Layer 5 of a small transformer language model trained on English Wikipedia (11 layers, counted from 0, width 64).
A neuron's activation on a vector x is SiLU(gate . x) times (in . x), where the dot is the dot product.
The model reads these tokens: "Pr" "ag" "m" "atic " "S" "anc" "tion " "of " "2 " "April " "17" "6" "7" ", " "prom" "ul" "g" "ated " "by " "King " "Charles " "II" "I " "of " "Sp" "ain" ", " "had " "exp" "elled " "the " "J"

The vector x that enters this layer's MLP at each token. A number n stands for (n - 500) times 0.0039.
0 "Pr": 483 679 512 543 518 696 678 629 490 550 738 562 406 731 419 555 455 459 515 557 518 387 446 795 595 542 515 461 460 328 471 413 557 580 486 376 661 611 580 350 592 442 516 428 434 456 475 480 434 526 630 652 741 458 519 524 635 501 414 245 630 503 368 434
1 "ag": 562 653 518 283 795 273 424 460 474 516 532 446 553 514 232 469 421 406 484 568 349 491 577 554 516 742 301 567 560 402 607 416 571 689 753 539 799 555 408 513 598 525 478 587 547 381 458 514 616 415 631 458 434 599 365 487 626 614 556 506 676 537 496 252
2 "m": 373 692 390 604 615 497 569 466 378 542 627 531 739 677 395 522 358 483 526 391 430 374 572 486 477 592 484 679 561 459 485 359 547 516 392 372 315 556 655 418 665 570 583 504 395 586 622 365 521 487 629 347 458 672 424 545 465 443 403 397 485 448 385 557
3 "atic ": 558 329 415 607 495 531 588 590 430 532 507 489 774 457 507 361 458 527 568 420 456 471 540 496 530 638 549 420 528 543 399 479 467 558 440 450 450 473 364 411 550 413 603 609 381 521 588 531 517 435 565 445 517 588 486 541 520 590 555 540 553 554 514 443
4 "S": 362 659 443 519 651 533 580 560 625 449 319 562 524 589 438 555 502 540 398 486 596 410 369 390 564 657 614 531 322 612 471 321 562 646 450 603 297 764 455 399 555 385 477 428 329 487 367 529 486 599 610 464 610 673 538 376 621 446 570 525 518 359 614 440
5 "anc": 601 612 490 384 600 284 615 585 384 496 260 559 458 585 557 534 558 523 487 655 535 499 492 423 504 278 298 564 313 623 493 308 517 673 463 444 329 615 440 683 623 586 387 651 307 382 452 451 573 208 835 463 652 600 299 626 350 690 326 459 394 216 700 550
6 "tion ": 512 332 389 601 384 560 556 657 478 510 489 470 719 519 498 374 485 490 558 368 520 455 432 577 559 791 614 407 538 554 423 444 431 535 456 435 549 405 397 425 545 427 560 620 387 515 611 535 578 497 632 473 504 637 411 475 550 484 550 504 549 460 569 445
7 "of ": 600 441 339 595 379 459 459 390 608 526 660 487 529 478 729 344 565 459 451 408 525 484 380 623 672 538 556 572 650 432 495 521 693 617 533 542 425 512 566 431 654 491 541 549 379 530 317 533 480 547 497 443 429 542 536 576 554 503 535 507 453 440 565 397
8 "2 ": 454 391 369 579 383 443 653 408 611 564 444 398 496 523 494 346 598 580 411 404 547 523 516 342 649 608 459 399 398 575 393 503 555 518 575 565 572 514 505 361 624 332 421 519 514 498 547 447 426 601 570 438 391 571 532 493 641 532 698 445 473 323 534 379
9 "April ": 733 415 426 477 503 312 514 586 684 674 356 380 680 478 521 388 515 405 455 583 466 502 484 612 445 659 587 487 326 573 344 359 654 413 371 512 738 543 419 519 517 325 472 450 271 603 514 560 414 606 602 537 429 827 414 352 483 508 579 681 495 312 641 383
10 "17": 582 440 329 500 553 403 452 314 474 614 546 301 362 419 557 615 416 327 716 390 511 604 567 457 395 568 438 500 407 693 277 306 555 395 262 654 542 400 647 499 439 463 528 570 479 625 334 656 263 496 445 470 334 591 561 530 526 539 465 568 559 512 476 310
11 "6": 639 420 343 547 500 521 485 519 418 653 627 296 451 554 475 577 521 372 510 381 484 615 566 489 398 683 389 681 363 503 320 317 604 407 367 686 537 376 755 713 610 530 434 595 369 615 451 654 400 466 731 372 453 791 604 654 531 358 502 642 396 527 606 279
12 "7": 575 409 336 562 455 523 484 484 461 571 556 307 480 580 487 624 469 408 429 462 452 566 520 463 491 729 417 545 461 420 335 419 601 448 419 616 536 363 602 674 563 538 496 676 388 607 390 632 391 474 757 394 418 788 578 705 503 390 543 688 422 566 561 301
13 ", ": 638 340 354 483 467 463 456 580 572 638 536 419 546 511 515 410 456 494 324 637 562 535 435 430 463 595 412 717 477 580 366 464 659 486 395 580 440 442 454 660 501 393 461 529 411 517 623 622 514 578 620 318 362 673 389 458 553 464 441 534 448 492 463 360
14 "prom": 461 638 382 672 480 295 652 671 310 416 427 562 488 558 434 522 795 585 302 466 324 369 276 578 380 573 426 515 296 510 496 474 474 543 641 396 628 412 376 587 294 481 478 524 521 379 409 464 527 507 725 508 595 528 572 522 796 504 336 540 339 528 269 281
15 "ul": 405 655 367 301 480 666 475 372 293 600 440 476 308 395 466 504 431 603 460 393 398 483 519 498 385 682 759 470 313 471 530 586 629 583 394 563 505 501 474 302 655 531 311 727 500 446 561 472 560 347 637 488 306 483 561 435 552 658 561 452 636 407 311 655
16 "g": 421 663 417 350 603 384 454 287 346 632 405 502 637 454 370 530 565 443 390 617 453 509 587 343 439 857 682 528 541 531 783 460 663 648 502 543 359 516 396 443 526 473 539 570 496 442 517 395 380 452 620 525 381 465 603 594 397 708 471 514 410 547 300 613
17 "ated ": 395 353 372 623 637 386 467 348 529 631 542 430 571 561 475 383 453 491 608 557 437 483 467 441 677 261 538 423 652 468 489 430 497 553 447 499 451 518 510 588 447 338 417 759 316 571 670 557 580 530 523 405 491 631 445 514 575 565 618 518 587 676 549 456
18 "by ": 541 416 362 456 529 420 438 470 637 556 576 582 336 476 655 338 563 425 384 310 593 460 384 501 688 473 484 616 357 649 490 593 633 514 484 450 417 505 577 644 386 487 554 437 411 515 422 552 527 502 505 502 444 642 572 611 493 504 435 410 442 454 476 558
19 "King ": 574 505 373 615 387 587 568 578 433 553 499 449 449 445 459 333 494 371 439 298 527 523 423 407 449 561 549 680 381 772 294 470 559 552 320 567 535 456 690 612 472 604 598 469 451 569 589 563 490 509 657 490 615 565 594 581 407 613 602 357 435 323 625 434
20 "Charles ": 517 437 360 714 325 639 428 596 540 395 500 409 367 358 353 363 496 346 501 354 487 537 463 366 430 689 492 702 320 829 402 493 456 601 306 520 448 470 494 517 383 555 631 405 477 561 544 585 485 388 627 532 536 553 476 472 583 484 486 442 300 346 674 432
21 "II": 375 559 320 622 216 504 391 482 592 375 552 431 626 449 382 555 537 451 279 388 282 449 446 566 375 694 402 395 297 654 331 532 371 513 423 493 355 336 624 474 529 304 719 483 574 812 334 633 635 533 575 629 290 629 595 323 625 633 620 566 613 389 591 269
22 "I ": 538 329 415 491 490 551 626 658 378 461 550 322 587 515 432 389 542 421 460 507 476 511 458 357 580 943 607 463 459 494 505 532 471 535 348 595 492 488 380 441 473 387 636 576 448 548 553 599 504 397 620 389 540 455 368 607 543 423 476 513 430 429 513 419
23 "of ": 693 472 318 592 324 375 441 502 585 484 633 518 434 501 635 349 535 395 427 490 550 513 378 631 712 540 684 585 568 446 567 548 647 596 435 550 500 503 591 501 557 503 507 502 394 571 343 518 501 445 367 451 523 529 549 659 583 429 495 424 535 412 529 498
24 "Sp": 555 677 444 634 408 433 633 649 548 619 594 667 553 613 512 533 486 416 470 604 539 339 441 346 612 480 387 628 164 767 605 533 537 606 488 562 548 480 620 478 437 401 426 474 436 595 563 498 449 490 603 648 570 251 590 386 335 667 524 268 464 608 488 473
25 "ain": 363 544 378 244 616 517 400 446 564 532 476 396 436 635 713 554 586 433 640 365 323 488 427 597 416 28 665 616 240 291 689 429 615 573 622 615 569 346 667 440 324 328 549 793 423 441 735 587 714 584 707 499 438 524 496 596 353 467 592 521 532 141 619 714
26 ", ": 655 349 359 520 385 493 367 541 546 497 433 440 464 493 510 391 373 443 366 630 565 471 415 403 482 690 457 734 480 544 390 584 622 551 333 549 399 432 490 571 511 380 506 492 535 602 613 557 555 557 603 346 431 613 445 478 469 518 490 413 470 438 416 352
27 "had ": 534 385 385 511 536 332 559 462 616 613 284 565 331 498 487 367 371 411 487 399 561 495 480 428 597 517 398 624 668 449 734 522 698 433 468 648 463 548 579 538 446 343 360 492 494 598 519 511 691 486 358 474 659 450 387 515 484 501 374 517 656 394 431 453
28 "exp": 641 627 417 438 496 305 673 721 401 581 307 487 614 431 367 506 733 511 336 417 466 519 430 375 366 510 646 600 276 620 590 563 764 465 390 405 480 558 616 567 501 438 569 650 302 553 632 409 245 444 786 554 560 342 761 604 346 636 623 282 652 476 392 334
29 "elled ": 445 407 374 584 621 458 473 380 530 591 575 401 482 583 531 339 477 480 606 517 431 421 535 432 714 332 519 461 614 507 522 425 596 506 442 530 303 515 693 572 436 377 484 620 411 516 695 672 539 480 477 330 524 538 484 559 591 536 522 607 507 678 542 491
30 "the ": 534 441 393 560 474 492 585 316 506 443 416 613 484 504 483 317 536 537 748 599 421 458 425 457 623 439 562 569 333 399 516 471 554 521 622 574 548 567 395 497 570 521 577 362 371 531 458 490 581 487 385 407 590 537 671 493 449 540 440 672 494 525 474 334
31 "J": 362 676 515 888 488 643 488 628 587 483 537 456 473 585 605 519 538 391 637 557 500 517 456 475 493 647 395 546 507 536 612 427 530 621 396 506 426 804 559 484 374 414 467 295 383 527 447 584 588 506 605 514 565 615 556 587 599 643 587 374 608 640 502 473

Each question shows the input weights of one neuron of the MLP. A number n stands for (n - 500) times 0.0014.

n8 gate: 610 499 511 546 673 477 698 558 700 593 365 480 598 558 479 454 422 576 456 358 324 369 603 352 434 441 451 309 595 480 512 706 525 752 543 618 463 598 426 421 577 477 587 367 655 516 555 599 364 564 486 371 528 325 460 569 567 528 482 576 557 818 452 636
n8 in: 563 515 448 596 309 345 611 559 210 477 280 634 517 522 463 646 420 538 607 524 664 608 445 669 530 598 489 297 571 413 577 610 504 654 514 486 433 444 423 239 316 483 451 545 532 566 498 430 592 562 465 402 610 362 530 422 519 389 551 479 496 454 429 400
It fires most on token 11 "6"

n53 gate: 595 456 508 407 490 644 438 488 524 640 526 568 544 472 652 513 498 639 598 529 510 508 426 379 457 424 547 591 369 639 486 484 652 431 486 572 175 413 439 502 579 256 558 448 582 380 555 502 443 458 650 690 542 564 652 460 617 608 457 543 498 523 535 314
n53 in: 497 296 626 527 461 562 342 403 535 458 441 520 583 484 535 387 356 460 526 489 599 399 440 533 407 482 370 487 563 395 696 639 470 643 512 315 511 304 472 529 483 563 629 440 510 423 696 602 289 575 508 417 619 420 432 440 374 593 614 383 428 576 530 421
It fires most on token 26 ", "

n93 gate: 539 420 457 605 617 452 416 687 367 516 504 722 430 477 417 534 615 497 576 450 492 422 491 592 505 478 567 501 374 661 436 420 404 494 450 443 569 515 359 493 639 460 481 436 567 430 659 382 474 480 480 536 406 365 538 465 293 611 511 565 263 559 544 648
n93 in: 519 513 509 516 400 555 525 440 375 555 398 637 696 546 325 474 648 588 522 440 646 434 668 606 527 390 360 460 499 586 459 481 642 472 407 314 426 431 602 581 604 489 392 457 531 423 275 533 537 428 476 615 532 313 603 521 656 583 524 507 380 496 454 548
Its two highest activations, in order, are on tokens 24 "Sp", 5 "anc"

n14 gate: 606 491 539 493 465 468 610 342 458 378 609 540 553 364 429 522 482 625 527 410 551 413 477 480 524 558 525 366 332 761 440 604 497 609 361 542 340 279 492 718 377 575 321 507 404 652 553 450 362 471 475 418 418 395 589 485 477 535 593 443 447 578 411 508
n14 in: 507 468 449 543 547 405 282 270 411 387 492 656 567 257 676 576 412 471 618 505 477 462 647 433 670 500 511 406 402 514 500 556 576 433 390 499 399 432 598 579 616 662 571 394 489 550 426 434 389 609 538 454 447 477 482 471 418 618 421 443 491 549 427 455
It fires most on token 10 "17"

n72 gate: 619 520 539 691 561 501 506 564 610 407 685 678 496 436 529 570 358 326 513 395 494 705 421 508 528 364 370 596 562 334 556 597 638 551 363 535 446 377 509 650 393 571 565 658 378 614 427 458 611 539 474 546 432 298 657 567 305 742 486 522 489 390 547 469
n72 in: 435 573 421 458 431 374 446 451 335 426 419 365 510 359 479 447 448 629 473 314 494 651 660 649 624 426 613 523 399 675 384 409 400 725 470 415 474 486 460 586 574 443 699 586 440 703 534 516 469 541 431 442 494 306 482 416 547 586 462 526 503 500 525 682
It fires most on token 19 "King "

n34 gate: 505 472 576 403 464 723 533 373 475 437 584 473 430 454 472 272 729 694 517 509 435 601 561 298 523 685 802 534 515 398 596 575 524 607 523 692 562 620 686 458 516 366 587 454 666 557 517 578 441 560 229 485 669 378 456 488 640 577 513 441 504 436 641 836
n34 in: 414 500 463 472 493 550 433 397 516 577 624 376 653 399 604 479 420 667 428 480 544 438 371 367 488 582 513 601 571 638 436 699 634 346 612 453 523 550 459 417 373 377 512 577 495 339 667 412 641 560 497 372 379 409 363 567 553 485 693 477 670 565 357 481
Its two highest activations, in order, are on tokens 15 "ul", 5 "anc"

n180 gate: 496 442 635 631 564 359 520 485 678 492 413 552 423 532 608 450 667 613 378 416 468 561 636 596 430 417 320 439 453 465 439 482 262 517 468 508 370 343 514 620 354 643 378 356 709 555 556 549 516 607 432 399 474 615 565 735 579 533 385 506 633 462 547 503
n180 in: 569 364 404 688 449 535 477 515 511 467 748 571 525 544 417 487 594 473 422 464 347 457 511 565 523 595 557 478 497 532 394 684 537 519 691 496 512 419 370 310 450 638 520 363 450 581 315 498 425 546 417 508 691 568 548 547 480 421 601 373 384 530 555 466
Its two highest activations, in order, are on tokens 14 "prom", 15 "ul"

n131 gate: 562 594 624 603 533 499 489 240 458 610 516 425 398 669 304 612 449 604 320 604 593 563 480 574 389 576 452 502 417 597 560 431 649 435 472 469 408 420 434 691 697 393 267 364 610 592 534 674 502 729 460 325 461 621 385 353 603 652 418 573 450 463 468 617
n131 in: 408 296 545 520 465 597 691 527 458 594 582 462 653 469 398 384 367 256 474 426 274 478 495 510 577 497 542 386 606 588 438 518 614 588 508 525 301 546 515 357 601 428 371 532 548 462 547 691 373 329 578 407 509 584 465 445 548 286 512 374 578 450 702 623
It fires most on token 13 ", "

n47 gate: 589 487 516 589 654 225 405 414 509 538 605 482 503 441 440 312 558 494 452 585 515 448 426 376 515 656 602 462 441 648 651 521 436 439 450 578 489 351 158 494 502 599 368 464 567 541 755 665 474 586 417 439 567 409 381 380 522 431 382 541 354 528 725 676
n47 in: 415 427 618 361 593 623 627 544 666 460 624 515 493 495 527 554 460 558 592 470 542 553 692 580 644 419 610 458 326 342 752 390 481 555 502 612 432 528 396 554 558 236 433 647 511 397 565 421 519 904 387 481 525 541 381 548 391 414 584 563 564 684 477 412
On which token does it fire most, and how strongly? 21 "II", at about 0.28

n35 gate: 426 359 425 457 626 540 581 391 609 483 473 607 340 464 496 505 537 675 645 384 627 582 561 421 472 530 347 384 436 326 462 564 458 520 607 417 220 381 502 454 442 569 582 587 632 563 261 489 525 494 319 486 526 456 503 663 355 357 498 415 357 373 423 675
n35 in: 617 371 491 444 387 393 452 411 747 533 569 568 506 482 568 480 721 476 428 395 426 568 782 527 474 474 488 450 355 519 416 404 550 651 442 337 546 380 317 616 507 593 516 427 304 728 497 522 411 679 529 620 310 391 342 441 522 588 431 548 599 490 545 526
It fires most on token 18 "by "

n108 gate: 648 464 554 676 451 600 475 308 754 495 359 542 510 427 556 562 365 502 584 318 530 413 287 412 469 325 428 602 588 367 493 609 481 389 759 424 534 533 400 733 582 653 803 568 434 430 524 640 747 539 343 613 579 568 482 500 318 461 353 453 609 469 666 453
n108 in: 413 557 479 425 288 606 545 539 584 462 445 660 457 511 637 508 435 588 428 284 588 515 663 467 379 475 518 381 399 346 438 733 439 513 592 396 615 414 316 371 528 503 373 316 354 541 464 419 581 434 422 488 565 477 404 366 474 472 385 472 496 479 638 457
It fires most on token 16 "g"

n73 gate: 602 458 686 484 538 545 483 722 510 517 438 627 438 198 621 528 408 455 528 477 571 534 540 554 472 550 464 687 633 426 639 621 505 542 572 372 625 518 471 430 542 524 435 405 453 321 439 629 501 607 639 538 701 631 487 411 772 438 791 511 609 416 448 477
n73 in: 475 559 377 505 557 416 323 423 577 650 499 445 616 599 565 707 522 279 331 619 409 463 480 521 637 496 570 421 567 623 366 421 409 430 484 315 612 468 642 465 709 495 620 337 358 533 410 584 465 725 528 535 485 375 387 634 406 381 395 505 501 518 458 624
Its three highest activations, in order, are on tokens 0 "Pr", 9 "April ", 30 "the "

n48 gate: 498 311 542 657 519 537 585 534 454 451 453 472 619 526 558 565 717 429 668 463 588 547 527 229 594 464 627 482 461 594 267 571 504 385 504 570 580 533 616 617 436 372 578 423 349 348 606 426 463 581 521 581 368 616 444 505 657 428 574 538 425 790 514 423
n48 in: 340 495 373 500 515 646 561 525 456 323 460 490 520 589 653 623 375 357 438 503 472 510 535 425 548 406 473 519 594 414 461 426 592 415 455 477 412 571 671 474 566 523 510 434 639 492 693 494 672 446 700 445 464 452 460 656 705 606 477 468 552 473 576 494
On which token does it fire most, and how strongly? 29 "elled ", at about 0.41

n114 gate: 425 442 722 352 472 629 582 480 523 371 731 483 405 482 393 529 422 543 544 746 391 499 479 495 536 669 572 412 443 559 413 393 334 409 423 578 507 624 369 456 397 566 369 442 230 519 456 488 666 473 596 541 696 410 751 418 774 470 223 360 587 585 736 553
n114 in: 522 629 414 665 626 478 469 241 411 563 524 784 277 457 484 615 637 511 540 559 612 373 511 532 674 532 633 618 374 355 356 233 588 407 451 542 531 581 578 613 596 492 518 471 509 343 505 582 588 534 519 639 571 560 537 475 434 479 610 475 387 459 438 467
Its two highest activations, in order, are on tokens 0 "Pr", 4 "S"

n158 gate: 559 487 458 553 572 593 604 674 457 744 683 537 432 500 566 653 367 549 546 554 466 615 458 544 595 467 393 411 630 477 582 509 383 353 491 415 591 517 442 442 419 290 391 588 562 573 661 575 665 352 422 547 442 533 490 421 574 381 641 444 443 664 724 465
n158 in: 500 475 463 553 491 382 591 436 576 594 577 593 609 500 581 286 444 370 577 503 520 525 500 676 469 297 601 711 459 460 535 351 484 539 337 498 508 534 559 506 517 302 584 439 634 464 382 483 529 389 415 572 558 504 459 734 552 510 544 525 510 339 328 685
On which token does it fire most, and how strongly? 17 "ated ", at about 0.18

n78 gate: 519 440 622 639 402 522 539 471 547 640 816 616 602 519 457 478 367 493 611 536 589 554 536 498 652 546 509 761 435 316 328 397 509 459 471 536 601 567 552 543 467 747 390 497 605 634 391 568 481 563 648 296 422 504 549 684 483 699 554 484 433 658 542 517
n78 in: 412 509 469 429 401 466 610 545 436 438 560 356 488 326 607 507 556 447 482 490 701 668 459 461 568 542 420 459 448 483 389 552 619 464 500 493 684 548 586 419 438 575 296 410 408 773 412 346 513 395 475 423 616 629 296 501 369 518 410 492 243 498 600 610
On which token does it fire most, and how strongly? 11 "6", at about 0.75

n104 gate: 505 390 769 440 480 694 510 597 475 340 402 456 615 348 521 328 544 355 336 541 430 568 418 452 512 424 575 595 518 485 443 423 504 437 571 365 150 530 742 363 487 741 308 311 485 360 705 514 540 289 640 469 509 396 532 484 518 493 401 441 537 527 726 735
n104 in: 506 554 476 558 637 272 469 586 478 432 584 632 497 472 519 521 519 302 496 574 378 572 436 663 386 502 466 369 357 300 611 381 499 577 503 640 608 406 535 500 746 471 327 646 556 401 536 491 254 449 478 539 486 356 531 327 581 448 499 468 580 443 473 481
On which token does it fire most, and how strongly? 5 "anc", at about 0.15

n89 gate: 549 391 611 759 406 575 583 386 330 486 577 657 568 374 565 477 435 230 590 476 663 387 453 649 530 497 349 563 418 472 492 662 387 553 583 698 538 494 272 522 536 746 531 453 500 561 457 356 548 605 341 554 490 547 528 435 643 509 386 704 671 588 290 549
n89 in: 593 474 578 360 688 432 608 240 556 529 338 460 556 589 421 610 621 451 636 567 423 315 445 404 446 377 414 617 553 612 408 414 644 533 634 523 497 469 410 520 580 561 373 417 400 537 614 476 439 371 601 459 502 362 558 493 600 555 439 711 526 506 507 376
It fires most on token 30 "the "

n134 gate: 600 415 517 523 382 584 341 582 514 283 532 263 573 623 376 406 425 498 459 389 516 515 585 438 547 709 646 517 350 553 288 491 446 534 344 762 363 428 494 387 600 529 577 447 351 627 374 542 401 538 481 594 393 564 405 714 523 358 556 511 402 441 292 448
n134 in: 629 687 503 627 441 472 541 626 504 582 576 355 545 454 488 588 681 619 465 476 526 549 429 368 310 599 508 463 403 618 385 535 360 470 565 513 618 552 514 542 378 646 444 400 596 498 501 437 331 474 490 558 386 447 408 485 572 340 568 268 441 580 587 494
It fires most on token 20 "Charles "

n105 gate: 447 413 513 615 519 520 689 569 555 318 625 536 662 350 662 528 466 485 331 377 446 422 417 277 345 528 441 568 424 421 539 554 374 392 528 472 444 401 359 532 609 692 194 445 357 492 412 583 507 605 576 518 702 604 438 427 496 287 559 497 500 533 465 708
n105 in: 483 562 539 628 579 636 405 436 461 455 384 414 374 434 343 549 548 584 505 545 533 480 476 635 402 436 210 433 432 612 500 464 412 480 512 265 571 539 573 437 368 549 350 424 513 531 730 410 417 499 495 517 648 413 357 527 569 508 486 800 530 571 446 455
On which token does it fire most, and how strongly? 14 "prom", at about 0.29

n46 gate: 499 530 460 492 660 525 373 526 447 390 501 426 529 760 566 556 451 400 465 743 376 637 653 390 341 381 609 590 678 610 453 442 394 645 488 556 300 477 389 654 233 625 464 398 497 589 591 395 408 615 526 650 428 312 283 582 376 529 524 588 544 452 425 460
n46 in: 514 606 553 601 381 569 548 573 510 463 398 533 499 369 704 486 518 481 670 522 379 616 489 497 565 450 571 444 468 424 505 402 491 511 583 701 631 359 663 499 423 404 770 511 576 595 745 483 422 466 511 619 580 412 409 483 352 554 537 489 467 647 434 478
On which token does it fire most, and how strongly? 25 "ain", at about 0.23

n147 gate: 495 383 662 242 706 570 661 583 488 466 533 257 570 326 593 434 653 422 576 472 476 441 614 496 522 399 450 457 489 516 529 658 576 551 405 451 303 485 456 515 396 655 465 518 426 507 393 544 584 533 502 416 732 557 481 365 480 493 486 781 464 599 569 532
n147 in: 507 543 468 698 558 397 491 451 484 682 544 490 589 558 578 478 686 480 512 500 640 389 521 488 493 388 483 588 630 393 539 466 566 377 419 517 443 396 413 752 548 594 385 451 592 432 716 537 437 462 495 384 534 524 660 412 548 382 474 605 661 475 459 500
Its two highest activations, in order, are on tokens 29 "elled ", 21 "II"

n55 gate: 639 549 663 373 681 400 313 573 528 547 388 463 346 560 414 624 559 521 554 598 502 663 377 642 405 504 283 518 417 473 446 492 443 453 652 487 461 519 575 660 435 437 212 490 647 709 509 518 733 600 495 537 550 568 450 415 616 370 334 515 216 645 303 611
n55 in: 445 455 419 568 471 446 563 419 467 427 506 466 484 472 695 545 691 296 576 646 577 577 333 555 558 490 367 599 423 522 548 692 418 692 517 524 494 476 384 454 625 382 376 433 601 517 618 490 591 639 569 511 464 529 512 331 572 685 496 716 538 542 487 367
On which token does it fire most, and how strongly? 14 "prom", at about 0.58

n51 gate: 584 522 671 386 548 541 575 692 655 291 608 447 594 390 480 378 363 576 452 490 575 503 445 377 698 575 440 481 776 644 310 619 353 670 440 556 563 447 440 346 349 607 513 487 484 665 510 436 525 235 417 468 568 452 529 514 633 375 481 432 195 601 440 524
n51 in: 533 428 566 548 658 667 618 420 424 292 531 547 455 509 413 563 511 496 407 389 524 561 643 623 503 502 560 560 617 364 724 403 555 388 362 469 340 437 691 550 584 428 598 499 412 623 686 343 544 459 439 485 540 385 400 476 361 542 509 590 335 470 345 480
It fires most on token 9 "April "

n121 gate: 636 481 448 421 420 490 472 420 346 602 478 588 794 522 502 598 524 537 509 265 508 490 450 430 303 573 499 372 531 513 372 465 492 608 420 516 500 550 383 331 630 554 523 563 554 617 547 385 347 580 451 616 486 221 431 417 452 694 509 324 351 457 636 285
n121 in: 479 685 485 576 333 449 601 378 519 468 498 425 530 323 395 481 254 397 440 592 312 524 382 435 454 486 513 621 379 500 537 329 419 445 511 415 569 413 431 418 481 530 407 305 560 341 422 686 466 467 643 454 435 386 501 355 497 634 467 538 443 460 474 397
It fires most on token 21 "II"

n139 gate: 514 561 463 510 247 641 487 684 689 476 616 304 406 523 452 383 676 506 658 477 627 426 521 555 599 459 472 723 474 427 421 494 741 477 625 475 711 351 670 477 433 471 467 539 473 543 510 393 512 716 498 410 526 456 419 565 543 440 515 483 340 455 643 680
n139 in: 566 424 501 465 447 344 548 420 474 459 635 543 416 608 516 606 485 618 279 641 714 460 519 515 508 490 354 292 388 513 427 371 606 489 502 358 541 581 481 518 396 599 476 342 540 406 490 385 569 345 454 583 338 730 704 538 444 635 591 492 685 392 509 630
It fires most on token 18 "by "

n153 gate: 683 588 438 567 452 467 637 430 717 199 726 434 478 346 482 520 473 543 514 270 493 768 410 340 554 731 596 408 623 541 412 875 390 405 684 771 438 523 493 339 571 661 480 613 472 597 507 232 587 258 374 386 478 449 452 778 629 278 563 607 438 603 383 552
n153 in: 525 404 606 531 459 604 504 338 621 425 475 679 518 355 485 392 620 621 613 599 501 510 435 567 833 534 507 681 546 466 552 363 677 494 650 429 338 686 394 336 549 494 531 509 539 634 397 441 348 554 539 320 485 458 655 429 544 469 424 535 272 487 550 456
Its two highest activations, in order, are on tokens 7 "of ", 23 "of "

n106 gate: 607 529 693 603 801 423 327 301 443 455 600 409 513 619 406 458 197 331 577 620 455 662 425 470 537 540 649 689 475 491 445 485 620 441 408 537 467 464 562 315 564 587 658 460 437 477 465 563 481 515 336 336 494 358 314 370 422 542 465 195 500 525 660 524
n106 in: 515 480 472 650 654 430 460 560 357 471 519 475 467 663 607 496 487 450 405 611 406 410 543 616 412 423 586 667 746 396 477 462 470 426 678 704 507 548 712 522 522 551 563 462 285 448 466 485 486 485 396 468 547 449 475 635 461 469 450 415 303 438 496 471
Its two highest activations, in order, are on tokens 2 "m", 21 "II"

n83 gate: 573 342 476 452 510 357 275 537 505 431 645 746 414 702 443 678 616 533 650 423 545 458 561 469 463 618 506 670 709 537 616 588 537 548 536 472 391 232 404 524 361 495 460 718 596 513 498 416 445 549 552 551 566 232 518 476 533 435 504 723 471 398 302 661
n83 in: 493 682 448 573 529 600 632 478 505 441 554 574 696 472 390 395 596 557 545 367 527 482 514 383 560 480 386 372 470 726 430 502 643 473 520 396 475 603 637 620 263 543 494 568 635 436 467 375 299 622 701 508 433 559 520 588 422 491 435 586 332 529 558 617
It fires most on token 16 "g"

n145 gate: 590 568 469 457 508 325 552 436 653 467 579 481 376 608 591 526 411 600 518 750 757 438 556 462 530 428 583 467 616 477 440 727 549 618 345 481 702 466 309 643 466 562 442 393 469 596 379 696 515 348 364 244 624 342 590 325 515 442 422 561 408 545 518 491
n145 in: 379 506 522 302 433 677 511 643 524 523 383 510 576 572 487 498 444 440 372 412 410 582 470 619 461 438 281 448 369 556 603 491 477 501 554 483 392 579 477 311 551 400 641 618 532 622 436 469 477 452 638 495 401 556 414 510 676 432 434 545 657 498 446 360
It fires most on token 19 "King "

n181 gate: 338 380 640 327 616 488 426 494 518 434 482 430 587 565 444 537 305 441 433 279 559 763 312 521 529 355 722 570 503 552 555 291 586 580 391 492 575 660 467 669 439 337 499 450 552 546 578 356 605 492 463 617 627 543 514 436 467 468 489 468 465 515 410 638
n181 in: 463 533 543 395 456 526 467 360 402 436 482 447 450 358 612 470 451 457 433 522 378 473 559 568 508 452 419 340 298 404 353 519 566 506 384 326 608 573 657 449 614 381 377 570 536 686 606 412 559 499 504 492 461 554 467 554 546 552 436 527 571 775 446 699
Its two highest activations, in order, are on tokens 25 "ain", 17 "ated "

n79 gate: 405 388 582 565 514 587 729 371 545 502 650 556 430 183 437 452 651 535 499 422 643 456 375 442 549 723 459 462 601 603 363 562 569 549 441 388 540 548 524 672 540 388 557 635 586 415 507 821 554 452 672 264 595 329 321 464 642 679 327 370 453 397 497 789
n79 in: 658 529 477 485 282 519 282 634 425 418 504 542 448 626 485 581 471 301 476 242 409 482 572 491 444 563 569 661 572 547 467 492 412 414 331 606 540 430 713 589 420 551 615 585 580 446 513 462 417 465 466 648 505 427 589 574 459 325 389 718 465 322 652 227
Its two highest activations, in order, are on tokens 20 "Charles ", 19 "King "

n54 gate: 398 600 577 408 537 387 470 520 670 389 501 535 498 622 629 574 517 289 270 269 501 475 340 540 633 367 384 389 440 596 412 463 462 618 420 459 507 533 525 664 657 518 477 443 395 553 377 482 658 714 599 398 460 558 609 502 620 527 438 588 564 762 515 628
n54 in: 383 464 531 422 402 447 189 391 309 455 547 519 532 488 502 590 528 424 595 548 242 488 474 687 512 496 495 524 543 567 512 445 481 505 624 534 583 492 317 408 390 680 445 513 592 617 464 572 583 524 449 419 538 566 370 273 554 477 578 409 427 459 563 387
Its two highest activations, in order, are on tokens 21 "II", 28 "exp"

n127 gate: 586 557 484 495 433 521 541 543 510 473 342 389 331 544 521 651 637 497 520 562 473 384 511 748 469 578 484 575 475 660 370 560 462 492 477 571 561 508 641 593 462 471 459 696 411 594 562 308 594 460 413 244 533 549 312 446 598 540 384 297 299 438 218 610
n127 in: 389 570 411 595 516 657 606 446 384 577 527 308 510 484 571 409 583 510 501 665 455 662 658 620 522 417 599 519 357 509 474 448 349 577 697 508 603 654 370 567 561 588 409 587 377 534 602 432 485 515 398 663 403 364 431 771 416 657 443 610 388 450 591 550
On which token does it fire most, and how strongly? 5 "anc", at about 0.48

n146 gate: 558 513 422 298 572 433 417 552 522 424 659 734 451 542 329 356 128 459 541 538 662 693 361 654 542 650 500 417 554 367 486 708 546 401 623 353 746 292 462 404 372 636 550 464 474 616 547 482 624 341 462 592 429 362 519 401 451 435 514 428 625 544 418 426
n146 in: 282 583 415 352 488 708 315 460 465 406 531 656 518 559 293 613 467 457 519 505 362 573 441 482 596 489 358 462 227 505 534 517 546 409 538 457 629 506 517 554 340 502 529 486 470 633 500 591 605 521 562 454 638 285 471 396 547 578 382 575 569 837 461 566
Its two highest activations, in order, are on tokens 1 "ag", 0 "Pr"